Layer 2 of a small transformer language model trained on English Wikipedia (9 layers, counted from 0, width 96).
A neuron adds its activation times its output weights to the MLP's output. To switch it off is to set its activation to zero at one token and run the rest of the model.

Output weights of the MLP neurons that the questions are about. A number n stands for n times 0.015.
n4: 5 5 24 -4 11 -36 3 10 6 7 12 -20 5 19 -6 34 -15 -14 5 -26 20 -44 8 5 -14 3 12 31 -32 2 15 4 9 -26 -9 6 14 28 23 13 -6 -21 4 18 -21 -18 2 -13 24 24 -23 -10 -15 -7 -6 18 -6 19 29 -21 0 14 -16 20 -9 -8 15 4 14 -11 3 -17 8 7 -6 8 14 -24 15 -11 19 -2 -37 -27 5 -16 -5 2 -11 7 -10 20 -12 5 -16 5
n19: 17 6 -13 8 5 23 13 -6 -17 -27 14 61 32 4 -17 -13 2 -12 2 23 -16 -4 -31 14 -1 22 -10 10 0 14 14 13 10 -10 4 -3 0 -26 -10 22 20 -27 2 -9 -2 -25 -8 -16 21 -13 4 -31 14 3 -15 -1 15 -7 1 -17 46 6 14 -12 13 -6 -3 19 0 -18 36 29 -1 -9 -14 -10 9 29 -28 35 -4 33 -6 -28 -2 -27 -1 -23 -21 -11 -18 -16 13 -28 21 -18
n21: -21 27 13 1 7 7 -5 7 -10 -7 7 -34 -13 2 -29 20 -11 3 -39 6 17 9 20 -20 -4 34 -14 4 -38 -17 -9 -5 -44 9 4 -15 1 -28 -3 -8 27 -44 15 2 -10 8 3 0 55 -23 52 -3 -7 26 5 -9 -1 -9 16 -4 12 9 -28 11 0 4 -2 11 18 -7 -15 -7 34 -1 15 0 29 13 2 13 -10 13 -19 42 15 -1 19 -25 -15 -39 8 27 10 45 -16 -18
n33: -10 6 16 28 -19 11 -18 6 6 2 2 -2 -2 6 -21 23 17 5 -13 -2 18 27 -7 -7 9 10 22 25 0 14 -22 11 -33 11 0 -8 -5 -8 -11 -10 -23 7 12 1 1 7 -19 2 24 15 -31 -20 -5 18 8 33 -7 -1 19 -36 0 -9 21 0 -9 -10 12 -17 31 -34 -2 1 6 -6 -5 22 2 -19 -1 -18 -2 -4 13 -29 -1 -18 0 13 -8 28 -6 41 -13 6 -23 -32
n47: 42 -17 5 13 5 26 6 4 -10 -4 15 29 0 14 -24 22 -3 -27 0 -27 -32 -19 3 -3 -13 -2 -1 -8 20 35 -3 24 -23 5 -7 -8 11 20 28 4 -2 -18 -22 -26 8 -13 4 1 7 10 -2 -1 -5 -22 29 20 -15 10 22 -35 -55 2 20 -13 3 10 -29 28 3 10 14 13 -29 -29 1 -1 9 5 20 0 14 1 -9 -27 -26 -6 -2 27 -10 6 -5 7 11 -9 -22 20
n95: -4 -9 20 5 40 -17 42 34 7 -2 -1 36 -4 12 -1 20 12 25 -2 12 -43 -14 -3 -4 -13 6 -16 4 25 -18 -22 -6 -6 -16 -8 24 11 -11 -2 -23 -12 -12 14 -8 -6 24 -21 32 -23 -24 7 -10 -24 -8 -18 16 15 1 18 -26 16 -22 5 -18 28 14 -47 -2 -1 17 19 22 7 14 -23 -18 9 18 16 -8 15 -25 -9 26 -28 -12 17 -24 35 -19 13 -33 -2 -14 5 -25
n131: 13 5 -11 -8 -43 11 5 20 -1 6 -6 -14 8 26 -17 -1 16 6 -8 -20 10 -13 -2 -17 31 19 -28 -16 -10 -20 0 17 -6 23 36 -3 -3 29 -8 -6 -16 13 9 4 -8 12 -3 -23 3 -8 14 -5 18 5 -16 11 22 -18 2 10 16 -9 -18 9 -4 -6 4 -22 21 19 -15 -19 -28 28 -30 -24 14 2 -11 2 -33 -4 -16 0 -5 0 9 6 3 17 18 31 -30 -19 20 35
n137: 12 -29 -25 -50 -37 -12 -33 17 14 26 12 19 12 2 18 -7 -6 11 -3 -7 13 37 -17 24 27 -26 -56 -9 -44 -16 -12 -18 47 31 10 3 15 33 -1 -18 -7 -13 -35 -16 14 -30 -28 1 -29 -35 48 32 16 -12 23 8 4 9 -17 -31 12 -44 19 28 35 -48 14 7 4 -2 5 -7 -26 -10 -15 -7 -48 -23 14 15 -13 12 -1 12 6 36 -23 21 34 33 11 37 22 -8 -17 47
n151: 5 -45 7 7 -52 23 47 26 9 -11 18 -16 -11 3 9 -3 -46 -38 26 38 -22 -36 -14 -24 -1 -7 1 6 -16 -8 12 -11 -28 21 -6 -6 17 -6 -22 13 5 25 15 26 13 4 -26 19 -16 9 -32 -14 11 -4 20 -18 30 -1 1 -31 19 -33 22 -2 7 26 4 -11 26 -16 -11 8 6 -26 10 -2 -2 15 16 -8 -15 -18 4 8 28 -2 -15 10 23 2 10 -13 6 15 25 -2
n202: -3 13 -15 -42 21 12 -5 10 -27 1 13 -3 10 -20 17 8 -5 1 -19 -43 -13 18 16 -1 7 -5 -9 -60 9 -1 -54 6 42 -5 -41 6 -18 -13 -6 50 14 8 11 -10 -5 17 -3 -2 -39 4 23 1 4 -30 30 13 -7 19 -3 51 -7 14 33 -5 12 20 -2 32 -7 14 -4 38 7 -9 -8 -30 -1 0 -35 -9 14 -25 -38 -3 7 -29 18 -11 17 17 -35 21 5 5 18 -11
n204: -3 16 21 -18 -29 3 2 32 -20 -1 3 -28 -28 -1 16 -14 23 10 -12 6 -5 37 -43 10 4 4 -9 17 3 39 -6 26 -4 -3 -15 5 -4 5 -27 -20 13 6 5 21 -11 52 10 -30 20 -2 -29 0 43 27 -18 -20 -17 25 26 -11 9 14 -6 -1 1 8 1 -25 -24 -3 -20 1 20 15 10 -8 19 -17 -15 3 -38 -1 2 -38 16 -3 22 -5 -30 -9 10 7 20 -18 -14 -4
n226: -7 -1 -7 29 3 -10 -6 21 -11 -14 -2 29 -20 20 5 -11 -3 24 -5 -36 37 -5 26 19 3 -19 22 -35 -3 -10 4 23 8 2 40 11 -23 -3 -8 -13 -40 -14 -4 -6 -8 2 -5 -31 -13 14 1 -6 -2 -2 19 -28 4 -4 18 11 -31 -2 -1 7 -7 -14 9 16 -11 33 11 -6 -6 -26 -6 28 10 1 -21 21 -24 -11 -45 -3 20 0 21 -2 -8 -10 20 -26 15 14 -13 6
n260: 11 6 14 -14 -9 16 -7 -18 22 1 -27 22 -6 5 -9 8 0 -20 -16 -4 -5 -2 4 39 21 35 -16 22 -10 -42 16 -1 9 12 0 -2 -9 -5 -2 5 -3 -7 23 -8 10 3 -5 6 -1 -10 14 -8 0 17 16 -7 -6 -9 -10 26 3 -30 3 -6 -2 22 8 -23 18 -8 5 -6 14 14 -8 -14 -9 -6 -11 3 -4 -9 39 -8 -24 14 7 -8 2 9 -29 -12 -21 -7 -12 -1
n303: -20 -34 24 -3 93 36 35 -35 8 36 -4 -39 -11 -14 14 -29 -12 -19 1 -3 11 -1 -18 -21 -21 24 -29 19 -39 -4 11 -12 -8 -6 12 -37 2 -13 -5 -31 -35 -28 -21 26 23 -33 34 2 26 -53 -42 -23 23 18 17 28 21 31 -34 19 25 19 -41 -7 -20 -3 -13 34 8 -9 47 -16 23 -9 23 2 -4 -18 34 -16 33 58 14 -9 20 -20 -10 5 13 14 17 -26 8 13 6 -43
n351: -7 3 3 -17 13 -26 31 -13 14 5 16 18 -17 -5 23 -5 11 22 18 -18 -3 -13 7 -15 -5 26 -5 -15 1 -6 -2 -19 -8 6 4 7 -9 -32 16 26 -10 -19 -1 -16 -21 -8 -20 -9 8 8 18 -9 -20 8 0 -19 -7 -4 14 -36 4 11 21 2 16 21 17 17 -8 -13 0 0 -17 -9 -13 1 5 -36 18 -22 -7 -16 13 -1 -6 18 34 -20 7 30 -1 1 -2 31 -9 15
n358: 1 18 40 -28 -11 6 15 1 -17 -14 -8 9 -35 17 2 -6 -4 8 -5 -3 13 -3 -7 -47 22 11 5 9 16 -25 -5 -3 6 17 -23 -5 5 2 31 13 11 -1 8 3 43 -8 -24 4 -8 -18 -21 -16 -21 36 -40 0 3 -4 -36 -1 13 -38 -20 11 4 8 -10 -3 16 -18 26 12 2 13 -22 4 49 25 -14 1 -3 -10 -11 -29 -5 -6 38 -1 4 28 15 25 -20 35 -22 -24

Each question names a token from some text and the token that comes next. It shows the activations a of the neurons there, in the order above. A number n stands for n times 0.035.

Then comes g, the gradient of the next token's log-probability with respect to the MLP's output, scaled to length 1. A neuron's effect is roughly proportional to its activation times (output weights . g). A number n stands for n times 0.0043.

"s", then "par"
a: -3 -3 28 23 -2 28 -5 0 -4 -2 -2 -3 -1 12 -2 0
g: -6 40 24 17 1 -10 20 -45 24 -39 40 23 10 38 8 -7 -34 26 -30 -26 -40 40 7 -18 -8 -26 5 -41 0 -43 48 6 10 -12 29 -46 -20 -1 35 28 -3 -13 -46 8 36 -12 9 -11 24 -8 -33 -24 36 -9 -21 16 -7 -10 -40 25 -3 19 -37 -14 -9 24 3 5 1 27 19 41 10 15 24 44 -10 22 -6 0 14 -3 11 -4 -25 -20 -13 -12 -1 -26 -5 4 -1 -9 11 -40
Which neuron, switched off, lowers the next token's probability most? n303

"age", then "s"
a: -1 -2 -5 -3 -1 -5 -4 0 -2 -2 0 -5 0 -1 -3 -1
g: -16 5 -18 -50 4 3 18 -14 62 16 -45 -11 -1 4 3 -24 -7 -2 4 21 -11 -21 -27 -39 54 18 -33 2 26 10 -9 -32 -26 -7 -36 7 -39 1 -38 1 19 1 -5 18 -27 43 13 -21 -19 -25 -24 -5 3 30 -29 3 32 -17 0 -7 26 -2 36 17 35 0 -7 -6 25 -16 -31 -5 4 -5 -34 55 11 31 4 -12 38 30 5 44 -16 1 21 -26 13 -9 22 -18 4 49 1 -18
Which neuron, switched off, raises the next token's probability most? n95

"9", then " million"
a: -4 -1 -4 0 50 -1 5 -4 -1 -1 -4 -4 -4 -1 5 0
g: -9 -13 -34 -5 8 -17 31 14 34 -47 -3 34 -11 -55 -7 -4 -20 -25 11 -34 -6 -1 -12 46 15 6 46 -14 -3 -63 0 -11 5 9 15 0 -3 -3 41 -6 18 -2 26 1 6 -2 -31 -1 10 -3 15 41 -19 -2 -24 -45 8 -36 -7 -11 -10 -3 -19 34 12 30 17 5 -9 4 -23 9 -25 -11 -14 22 3 40 16 22 -18 13 1 31 -3 32 44 -19 55 -11 14 -72 -3 7 -28 8
Which neuron, switched off, raises the next token's probability most? n47

"s", then " of"
a: 0 -2 -2 -2 -4 1 32 -5 -2 -4 -2 0 -4 21 -5 -2
g: -10 -23 25 -17 -2 -27 -33 -10 72 45 18 3 -23 -25 -7 11 -26 -18 -4 11 -5 11 -3 -5 -8 16 29 -13 -41 -37 26 -30 -40 -27 -42 5 -15 4 32 17 -11 -15 -12 15 36 -6 22 23 -14 -25 -30 18 -28 -17 30 8 20 -15 -37 22 -14 -7 -13 -46 -44 14 2 23 -11 -1 17 1 35 21 18 30 30 -20 -25 -26 14 -2 49 24 -9 33 5 -8 14 -8 2 23 -7 7 54 1
Which neuron, switched off, raises the next token's probability most? n131

"ed", then "ible"
a: -3 -2 -3 24 -1 20 -3 0 49 -4 -1 -4 -5 -3 -1 0
g: -13 -9 37 45 13 -14 -37 -15 -13 -18 -16 -22 -32 -9 4 31 26 -5 1 6 18 -6 -27 4 2 1 67 0 -19 10 24 -9 12 16 -36 -24 -23 -28 14 -51 -26 6 18 8 -12 38 -17 29 12 9 -27 -4 -32 20 7 13 15 -20 -4 20 33 37 -4 -29 8 -25 -9 -48 -32 52 3 7 5 14 -37 33 -11 30 -10 40 37 24 2 -41 -21 3 -15 -34 4 35 -16 -29 -6 9 11 19
Which neuron, switched off, lowers the next token's probability most? n33

" consider", then " "
a: -4 0 -5 0 -4 -5 -4 11 -2 -5 -4 -4 -2 -4 -3 -4
g: 5 -29 17 5 30 -31 -11 30 -24 -8 35 18 -34 -1 1 -42 5 -33 -19 57 5 -13 40 1 1 -22 -22 9 -5 -6 33 12 30 -25 23 33 34 -12 -15 10 0 46 0 -10 17 10 -3 -45 4 3 41 25 25 -22 -11 3 4 -19 9 3 1 -32 36 -15 -11 -18 12 11 -43 10 -9 -3 -17 -2 -12 -38 -15 -4 4 -8 -5 -21 -59 -62 20 20 -28 -8 4 23 38 -27 47 20 11 21
Which neuron, switched off, lowers the next token's probability most? n137

" the", then " necessary"
a: -2 -1 -3 11 -4 -2 -5 -4 -2 21 -1 -4 -4 -1 -3 -2
g: 1 11 34 56 -16 33 -21 -5 20 -1 17 19 -4 -14 -4 -30 -16 -16 10 -9 0 -37 -28 -17 -18 0 -11 24 12 45 18 27 -16 -34 -10 3 50 2 -26 -38 -27 3 22 -20 -54 -19 -23 27 18 5 15 -12 -8 25 36 7 22 -23 -2 -20 -32 -29 10 -7 -32 -16 20 -25 1 -1 1 0 22 4 15 18 3 35 -33 -53 58 41 21 11 2 -12 -25 -16 17 -1 2 -26 22 44 10 -33
Which neuron, switched off, lowers the next token's probability most? n33

" changed", then " to"
a: -3 0 -5 -4 -2 -4 -4 -1 -5 -2 0 -4 42 0 -2 -1
g: -9 -35 52 -19 9 1 5 -34 33 -15 9 11 7 51 20 30 -30 -14 -30 -15 -9 21 -37 51 29 18 -26 -8 -3 24 10 -31 12 15 -13 4 23 -12 11 15 -36 31 8 2 -36 23 -31 10 -46 -2 11 1 10 -25 -6 -14 -1 -6 5 11 -7 -34 46 -15 -26 -21 15 -7 40 8 30 -12 -27 -3 23 -6 -1 -17 -14 -3 -10 23 8 -18 -46 -51 3 -36 27 11 36 30 21 44 -24 -17
Which neuron, switched off, lowers the next token's probability most? n260

" Apple", then " online"
a: -4 -1 -2 -5 7 -2 -2 0 -3 0 -1 -5 20 -3 -4 2
g: 22 6 10 3 2 30 15 -14 -18 -8 62 -35 19 -23 -1 27 -10 5 29 -32 9 -30 8 -24 15 -5 53 42 63 -7 -14 26 29 22 33 8 -36 11 0 -41 -2 -1 -29 -28 12 -48 -2 -20 29 -41 -41 26 28 -2 9 35 -42 34 8 -1 -46 3 9 -13 -9 -20 -7 11 -21 -2 -18 8 -10 1 3 21 29 7 3 24 23 7 -7 -23 -31 -10 16 -29 -4 3 -19 -12 0 -9 -37 -18
Which neuron, switched off, raises the next token's probability most? n260

" the", then " Apple"
a: -2 -1 -5 7 -4 -4 -3 -1 6 5 -2 -5 -5 -3 -3 -2
g: -30 3 22 24 -35 2 -25 24 35 61 4 48 0 -18 -18 -33 15 47 -27 16 -14 -6 17 10 0 -10 42 -4 -28 6 37 -5 9 -11 13 0 21 -42 30 -19 -21 10 19 31 -55 -25 12 -21 7 -54 26 4 -14 3 -18 -50 41 33 -14 24 -7 2 31 18 -23 -18 35 16 -11 -26 -3 0 -11 8 -8 5 4 -6 -7 12 -50 9 -1 14 -17 15 -32 10 -20 -11 -20 17 -32 22 -10 0
Which neuron, switched off, lowers the next token's probability most? n47

" create", then " its"
a: -4 0 -4 -4 -2 -2 -3 0 0 -4 -3 -3 23 -2 -2 -4
g: -56 17 26 17 18 50 17 9 -6 9 2 26 11 -48 -57 -13 2 -32 -15 -52 1 16 -32 19 -24 68 8 -44 -3 -5 -38 6 -8 2 7 -22 -8 2 13 0 3 -3 25 -10 -15 33 2 29 -9 5 4 7 10 14 17 -28 1 -18 -9 27 11 -31 -25 -10 10 43 -33 12 30 9 -26 29 9 -24 -23 -3 9 45 -9 3 26 -7 14 -12 -5 -17 45 12 9 -39 -14 -31 24 19 8 -29
Which neuron, switched off, lowers the next token's probability most? n260

" the", then " rating"
a: -3 -1 -3 27 -4 -4 -1 0 50 -4 -4 -5 -2 0 -5 -1
g: -5 22 41 -24 17 29 -6 -33 -17 18 -19 -18 53 8 7 -8 -18 -13 11 -29 16 15 -13 4 12 38 48 -23 32 -50 19 -7 -24 0 4 7 -40 33 -10 31 8 17 -34 5 2 13 -44 29 30 13 -70 -17 7 -24 -23 -1 -1 15 -2 -12 4 -26 9 -37 32 35 -20 -10 -5 -16 2 30 -7 -69 23 -26 10 29 17 25 17 -8 5 -40 -23 9 -3 19 0 17 -4 -9 -8 -10 19 -2
Which neuron, switched off, lowers the next token's probability most? n151

").", then " me"
a: -1 -4 0 6 -3 -3 10 -3 -4 -2 -1 -1 -4 -2 27 85
g: 30 -43 22 5 -8 -31 -11 -2 -4 -19 -22 -23 39 -23 -26 18 -2 -30 18 41 64 32 -20 5 0 -36 -21 -6 -26 -35 -1 11 -35 41 -28 -8 -11 13 22 10 22 21 8 -3 55 36 -34 5 -7 49 -8 22 -7 -18 -4 -4 18 4 20 -17 -16 2 -17 5 4 -32 -13 -21 -31 29 9 2 -38 11 -12 -32 26 8 -24 -1 -1 -13 37 -4 30 -10 6 -8 -31 41 20 -34 6 -19 31 30
Which neuron, switched off, raises the next token's probability most? n351

",", then " he"
a: -4 -1 -1 -5 -4 -3 -4 -1 -1 -1 -4 -1 -3 -1 -2 95
g: -8 11 -32 -37 -23 15 26 8 5 -11 6 -69 -12 36 -1 35 4 -5 24 -39 38 17 -17 6 -13 -3 -10 16 -4 5 -40 -18 -19 1 -20 -1 -36 18 -20 14 -5 -3 -24 8 81 45 -5 13 -25 50 31 -13 -39 15 1 20 -29 33 27 -2 29 -7 -9 -18 23 1 -19 -47 8 7 -4 17 14 -18 18 12 27 -2 -25 8 7 42 -14 -41 -11 -8 27 2 27 4 -24 -23 7 -7 -5 -23
Which neuron, switched off, lowers the next token's probability most? n358

"a", then "ɪ"
a: -4 -2 -1 10 -4 -3 -1 -1 79 32 0 -4 -3 -2 -2 -2
g: -63 2 13 1 2 -30 -49 47 -23 -39 7 -29 0 -12 -23 23 4 -21 16 -14 11 -10 4 48 -27 26 -29 -10 -13 -18 -18 -10 -19 9 2 24 15 -3 -2 -9 6 -14 5 -8 16 -7 -16 11 4 8 29 24 -26 -57 0 -2 41 18 -44 -9 0 -23 24 6 -15 11 19 -5 -9 -12 -62 -3 0 -4 -14 40 17 47 -7 4 -29 -3 21 35 22 12 21 25 5 10 22 19 11 10 -34 72
Which neuron, switched off, lowers the next token's probability most? n151

"s", then ")"
a: -1 -2 -4 -4 -4 -5 -4 0 -1 -1 -1 -1 -2 -4 -1 -2
g: -38 -18 31 -69 4 -36 2 18 5 10 -36 -19 22 -29 5 5 -14 -59 -1 21 7 -1 3 -20 1 -35 -61 16 20 -5 10 -11 -63 -34 15 5 15 -19 15 27 -15 -12 57 8 13 -11 9 30 31 -1 13 -8 12 -4 7 -17 17 27 -2 22 13 18 30 39 -22 -15 -13 -6 29 -7 20 16 24 -25 24 -18 9 -1 -30 21 5 -9 -23 -34 -10 -3 13 -10 -7 24 10 1 22 21 54 -27
Which neuron, switched off, lowers the next token's probability most? n47

"D", then "ir"
a: 15 -1 0 -1 -2 -5 -2 0 -1 0 -2 0 -3 -1 0 -4
g: -6 -14 -14 -13 37 -15 15 13 54 -11 -35 -20 8 -15 -7 -13 -12 -39 22 13 19 2 -37 -17 -36 57 -14 -32 -54 16 5 3 -21 -32 -20 5 -3 8 9 -27 -4 -7 38 25 2 22 5 1 -24 -37 15 22 -29 26 -12 0 -31 -17 23 -12 8 -19 -17 16 23 -3 4 -54 38 14 16 27 6 -11 9 14 11 5 -15 37 1 22 -37 13 49 -3 -14 25 -15 -21 8 27 -47 42 30 26
Which neuron, switched off, lowers the next token's probability most? n4

"0", then "0"
a: 85 0 -4 -3 -2 24 0 -2 -4 -3 90 -4 -2 -2 29 0
g: -2 -20 -13 -40 15 13 -4 17 47 22 -9 -7 43 -50 8 -12 8 -18 20 -8 27 -15 31 1 -20 -3 -9 -6 -23 -16 -35 27 39 -11 24 -4 18 -58 5 28 -14 -7 6 20 4 34 -46 -26 -22 16 10 42 -10 21 -4 -2 9 15 -4 -40 -6 -3 -32 14 -25 17 -31 -10 -4 -30 2 -29 -36 -29 -20 -8 0 10 25 2 -3 17 5 21 35 -8 30 -40 -8 11 65 -14 -14 27 3 53
Which neuron, switched off, lowers the next token's probability most? n351

"ar", then "gue"
a: -5 0 -1 1 0 -2 18 0 44 -2 -1 -4 2 0 -2 -2
g: 13 1 -3 -25 50 -9 0 -35 -3 -32 -4 -31 -17 20 7 13 15 21 19 18 2 12 -3 2 31 -17 11 20 20 2 -31 35 22 -11 8 -21 -24 -60 -32 69 -18 6 2 33 -55 -19 1 -15 -22 10 25 -3 -10 26 16 4 0 41 -8 -30 -15 37 3 20 -1 -18 -7 -17 -11 -19 37 -4 -9 37 -14 -18 1 -46 17 1 28 69 13 -27 3 -10 -30 -1 -36 -2 17 -23 -24 6 -17 21
Which neuron, switched off, raises the next token's probability most? n151

" (", then "e"
a: -1 -1 -3 -4 -2 -1 10 0 -1 -2 -3 -4 -1 -1 5 -3
g: -14 8 37 0 -10 64 -19 24 7 49 -27 -7 -58 18 -20 -19 -5 -17 -25 -15 45 -5 -40 38 -20 17 5 8 -19 -22 55 2 3 5 20 -4 24 -13 -11 -5 -10 -12 15 2 4 1 0 -16 -38 -30 10 4 9 -1 -13 41 -8 19 31 6 -2 19 -32 11 -14 -6 20 -51 11 -54 -22 -20 20 0 -44 -8 23 37 0 4 4 23 26 -24 -23 10 -44 32 -15 2 24 11 6 17 -29 19
Which neuron, switched off, lowers the next token's probability most? n131

" Apple", then " had"
a: -5 0 -1 -5 19 -1 -3 0 -4 -1 0 -4 6 -3 -4 1
g: -2 14 -44 -20 6 27 -7 -6 -11 -4 -30 -29 13 7 -32 -15 7 38 -2 6 11 -3 5 -23 22 -26 44 31 47 9 50 -22 62 19 21 -37 3 4 6 14 -3 -29 -37 -13 7 34 -9 2 3 -11 -20 21 -10 11 49 10 -46 33 -8 33 -21 13 -3 40 32 -13 -5 1 4 -8 13 5 -18 -51 -1 5 12 -9 -20 12 17 -31 -10 -28 -31 19 25 20 1 -15 -54 -36 18 -26 -13 -14
Which neuron, switched off, lowers the next token's probability most? n47

" a", then " manager"
a: -5 0 -3 36 -4 -3 -1 -4 -3 21 -3 -1 -2 -2 0 -1
g: 6 -16 13 10 -37 22 -44 62 -49 18 -5 -21 18 63 27 18 17 -19 -20 15 9 -29 7 -4 -30 39 -26 -17 -6 34 -46 -41 15 37 -42 0 13 34 -23 10 3 -15 -28 -10 44 12 -8 15 -8 15 21 -36 15 -18 0 -46 -2 8 -6 -6 42 1 -11 -4 -14 8 -22 -22 -5 -16 -8 -1 -5 -9 17 10 -11 15 -54 1 -17 2 8 33 4 19 6 -4 17 29 29 -1 -5 33 -29 0
Which neuron, switched off, lowers the next token's probability most? n202

"ay", then " economy"
a: -1 0 -1 -2 -4 -5 -1 -3 -4 -4 -2 14 19 -1 -3 -4
g: -7 8 29 4 -2 -24 -21 54 -32 -1 39 -9 12 0 -2 -20 9 -25 29 -36 -32 24 -18 8 -5 -5 17 7 24 -12 -17 41 -5 -50 28 -2 -43 4 29 -18 0 20 13 -39 51 -15 -1 -18 9 -19 -22 -14 8 -24 23 1 6 5 3 6 -8 -24 20 23 -3 29 -14 -18 -12 36 -5 16 28 -68 -44 55 3 -16 -27 24 -24 -19 26 2 15 27 14 7 -23 8 7 -50 19 8 -17 30
Which neuron, switched off, lowers the next token's probability most? n226

" his", then " leadership"
a: -1 0 -2 -5 11 -4 -3 -1 -5 -4 0 -4 9 -1 3 0
g: 15 36 -54 -22 10 -9 19 -9 -1 -46 -21 -9 3 19 32 15 12 -27 -36 12 13 -10 15 32 -31 -11 -16 -5 41 0 -88 -22 19 9 -17 -40 -36 23 -34 30 45 2 -9 -46 21 8 -11 -12 -5 32 14 10 2 39 -2 35 -15 7 33 5 23 -11 -17 -6 -24 -3 -45 2 5 16 -1 3 6 -17 11 -8 9 -19 2 2 14 -31 22 -19 3 32 38 4 13 0 31 -26 12 -6 -12 34
Which neuron, switched off, raises the next token's probability most? n202

" the", then " internal"
a: -2 -1 -1 15 -4 -3 -4 -4 -2 16 -1 -3 -4 0 -3 -1
g: -17 42 -22 -33 0 12 -4 6 -11 23 -38 -29 -3 -27 -6 22 12 -56 -22 8 24 17 34 -5 -38 -6 -4 11 54 -57 -19 15 -8 -16 14 -14 -17 20 14 9 -1 7 13 -53 28 29 -25 -1 -12 45 1 65 8 -7 2 29 14 -28 11 0 13 -17 1 -38 -28 7 -36 19 -23 8 -10 -14 -4 -5 -33 4 -15 14 2 -9 53 -2 27 -22 25 14 55 -21 -20 9 17 6 10 -9 16 -3
Which neuron, switched off, lowers the next token's probability most? n202

"u", then "ation"
a: -1 -4 -1 -2 -1 -5 -4 -5 -1 -4 0 -3 -2 0 -3 -2
g: -17 23 38 -46 43 15 7 -13 7 2 -8 -4 -25 50 10 10 -2 -53 7 5 31 0 -21 35 16 -2 2 17 62 9 6 -19 -24 -29 -12 -27 1 6 -5 10 -8 38 1 10 25 -16 2 -12 10 15 -43 -19 -31 -22 -7 24 -24 26 25 5 -4 13 40 -3 -33 -17 -24 1 -11 -14 5 -3 22 -57 39 -38 -25 -7 2 33 33 16 -14 0 16 6 -55 23 -20 45 3 -19 -1 -19 -31 -6
Which neuron, switched off, lowers the next token's probability most? n131

"s", then "ym"
a: -2 -3 17 11 -3 23 -5 -1 -5 -2 -2 -4 0 1 -1 -1
g: 11 -3 20 8 0 -52 -11 27 -23 18 12 -37 -24 -62 24 1 -35 -23 47 20 3 -39 -9 -9 8 20 27 -3 22 12 10 -12 19 -29 11 -31 17 14 15 -33 27 -2 36 3 -56 10 2 18 12 -31 46 12 -55 3 29 13 18 0 -4 -7 38 -37 4 -17 -37 6 6 10 -1 13 -43 1 -21 34 16 -14 -4 44 -22 -20 1 7 19 2 6 6 -15 27 -5 4 38 9 0 -33 6 -34
Which neuron, switched off, lowers the next token's probability most? n95

")", then " the"
a: -1 -4 0 -1 -4 -3 14 -1 -1 -2 -1 -3 -2 0 2 -2
g: -17 7 26 2 -20 -6 -35 18 -21 41 -75 7 20 -36 -20 -6 -5 22 -31 -16 23 17 -12 18 -1 -4 -10 -27 -31 -5 41 5 28 -8 33 2 28 11 19 -3 -34 -10 40 15 -42 -30 -2 57 8 -2 13 12 20 -4 21 -42 24 -4 -23 5 -24 -12 2 37 -39 -41 12 9 19 -10 -25 -16 -14 23 -35 -16 34 22 16 -10 -23 -20 37 -3 21 -5 0 2 -9 45 -11 -24 11 22 27 -6
Which neuron, switched off, lowers the next token's probability most? n131

"n", then "/"
a: -5 -1 0 41 -1 -4 -4 -2 68 16 -5 -3 -2 12 -2 -1
g: -34 -31 -16 -15 -25 -19 25 35 -9 35 9 2 31 -54 4 -17 18 -18 20 7 -4 17 -7 31 26 13 7 -19 -58 51 17 3 -15 4 2 19 -5 0 -38 2 -28 -9 36 -30 -11 24 -16 9 4 -21 45 -4 20 -27 3 -11 42 3 -38 -12 15 1 -53 -2 -10 16 12 25 10 13 19 -24 11 -12 -2 0 -37 15 -23 -65 10 -16 7 18 27 15 -44 30 31 -16 10 -12 0 9 40 11
Which neuron, switched off, lowers the next token's probability most? n151

" as", then " successful"
a: -5 0 -4 -4 -5 -4 -5 0 -1 -2 -3 -2 34 -3 -4 -5
g: 27 -11 3 20 -21 20 15 12 -24 -4 6 10 46 -79 -40 -2 -41 -28 26 3 -12 14 8 -16 -41 -10 -15 -48 -9 -24 23 42 -36 -11 -11 -8 -14 22 4 -42 -23 17 0 -21 1 30 13 28 7 -13 10 3 29 1 20 8 7 -7 -13 -11 12 8 -39 -30 21 17 24 10 31 22 -3 28 -14 9 -8 12 14 31 -17 -2 19 -19 14 -20 -9 30 40 4 -23 -9 -24 -24 30 15 57 -50
Which neuron, switched off, lowers the next token's probability most? n4

"C", then "ut"
a: 34 -1 0 -2 0 -5 -3 -1 -3 -4 -2 -2 7 -4 -4 -4
g: 23 39 35 -11 26 -9 6 22 24 -1 -11 68 -14 27 -28 3 -18 -4 -30 2 6 50 -33 8 -13 44 -16 5 -17 -8 5 -4 2 -6 9 16 -30 -16 10 -6 7 -19 -16 24 -45 -3 5 -8 50 13 -18 -69 3 -15 5 -14 16 -6 30 -12 -6 11 17 -11 1 0 -16 -26 -8 9 -24 18 3 -48 -4 47 23 11 -37 0 6 27 0 3 -30 -42 -21 -62 28 13 5 -14 -9 34 26 -16
Which neuron, switched off, lowers the next token's probability most? n4

"W", then "en"
a: 20 -3 -3 -4 -1 -4 -3 0 -3 -1 -3 -1 -4 -3 -3 -3
g: -55 -21 -5 -3 22 3 40 8 18 -9 -2 0 18 -13 -11 -8 -12 -18 -3 21 6 -14 18 -7 21 33 35 8 -16 27 2 -18 3 -14 -3 -32 36 11 -22 -17 3 16 28 1 2 -2 22 -29 -13 3 -17 13 -42 -18 2 -3 -9 12 23 2 46 94 14 21 -11 -28 37 -1 -1 -39 -22 -38 -28 -47 -10 -5 9 11 21 -7 -11 -39 4 4 43 26 -10 -1 6 -11 46 23 -24 -41 -14 -40
Which neuron, switched off, lowers the next token's probability most? n4

"Feder", then "igh"
a: -2 -4 0 1 0 3 -1 -1 -3 6 -2 -5 -1 0 -4 -3
g: -7 -40 -10 13 0 -12 9 25 21 -25 8 32 15 -16 -1 12 25 -3 9 -31 -47 -8 -17 8 -26 -43 -27 5 -30 30 29 2 65 -18 7 6 -9 20 4 32 8 -17 15 -35 7 -1 -26 4 -8 27 -10 45 -5 46 16 14 4 -23 9 0 26 30 22 14 6 -49 11 22 -27 8 17 -2 23 -18 -8 -18 17 -34 -13 -15 39 -54 -39 48 4 27 4 -21 0 8 -33 -13 12 -21 2 -50
Which neuron, switched off, lowers the next token's probability most? n202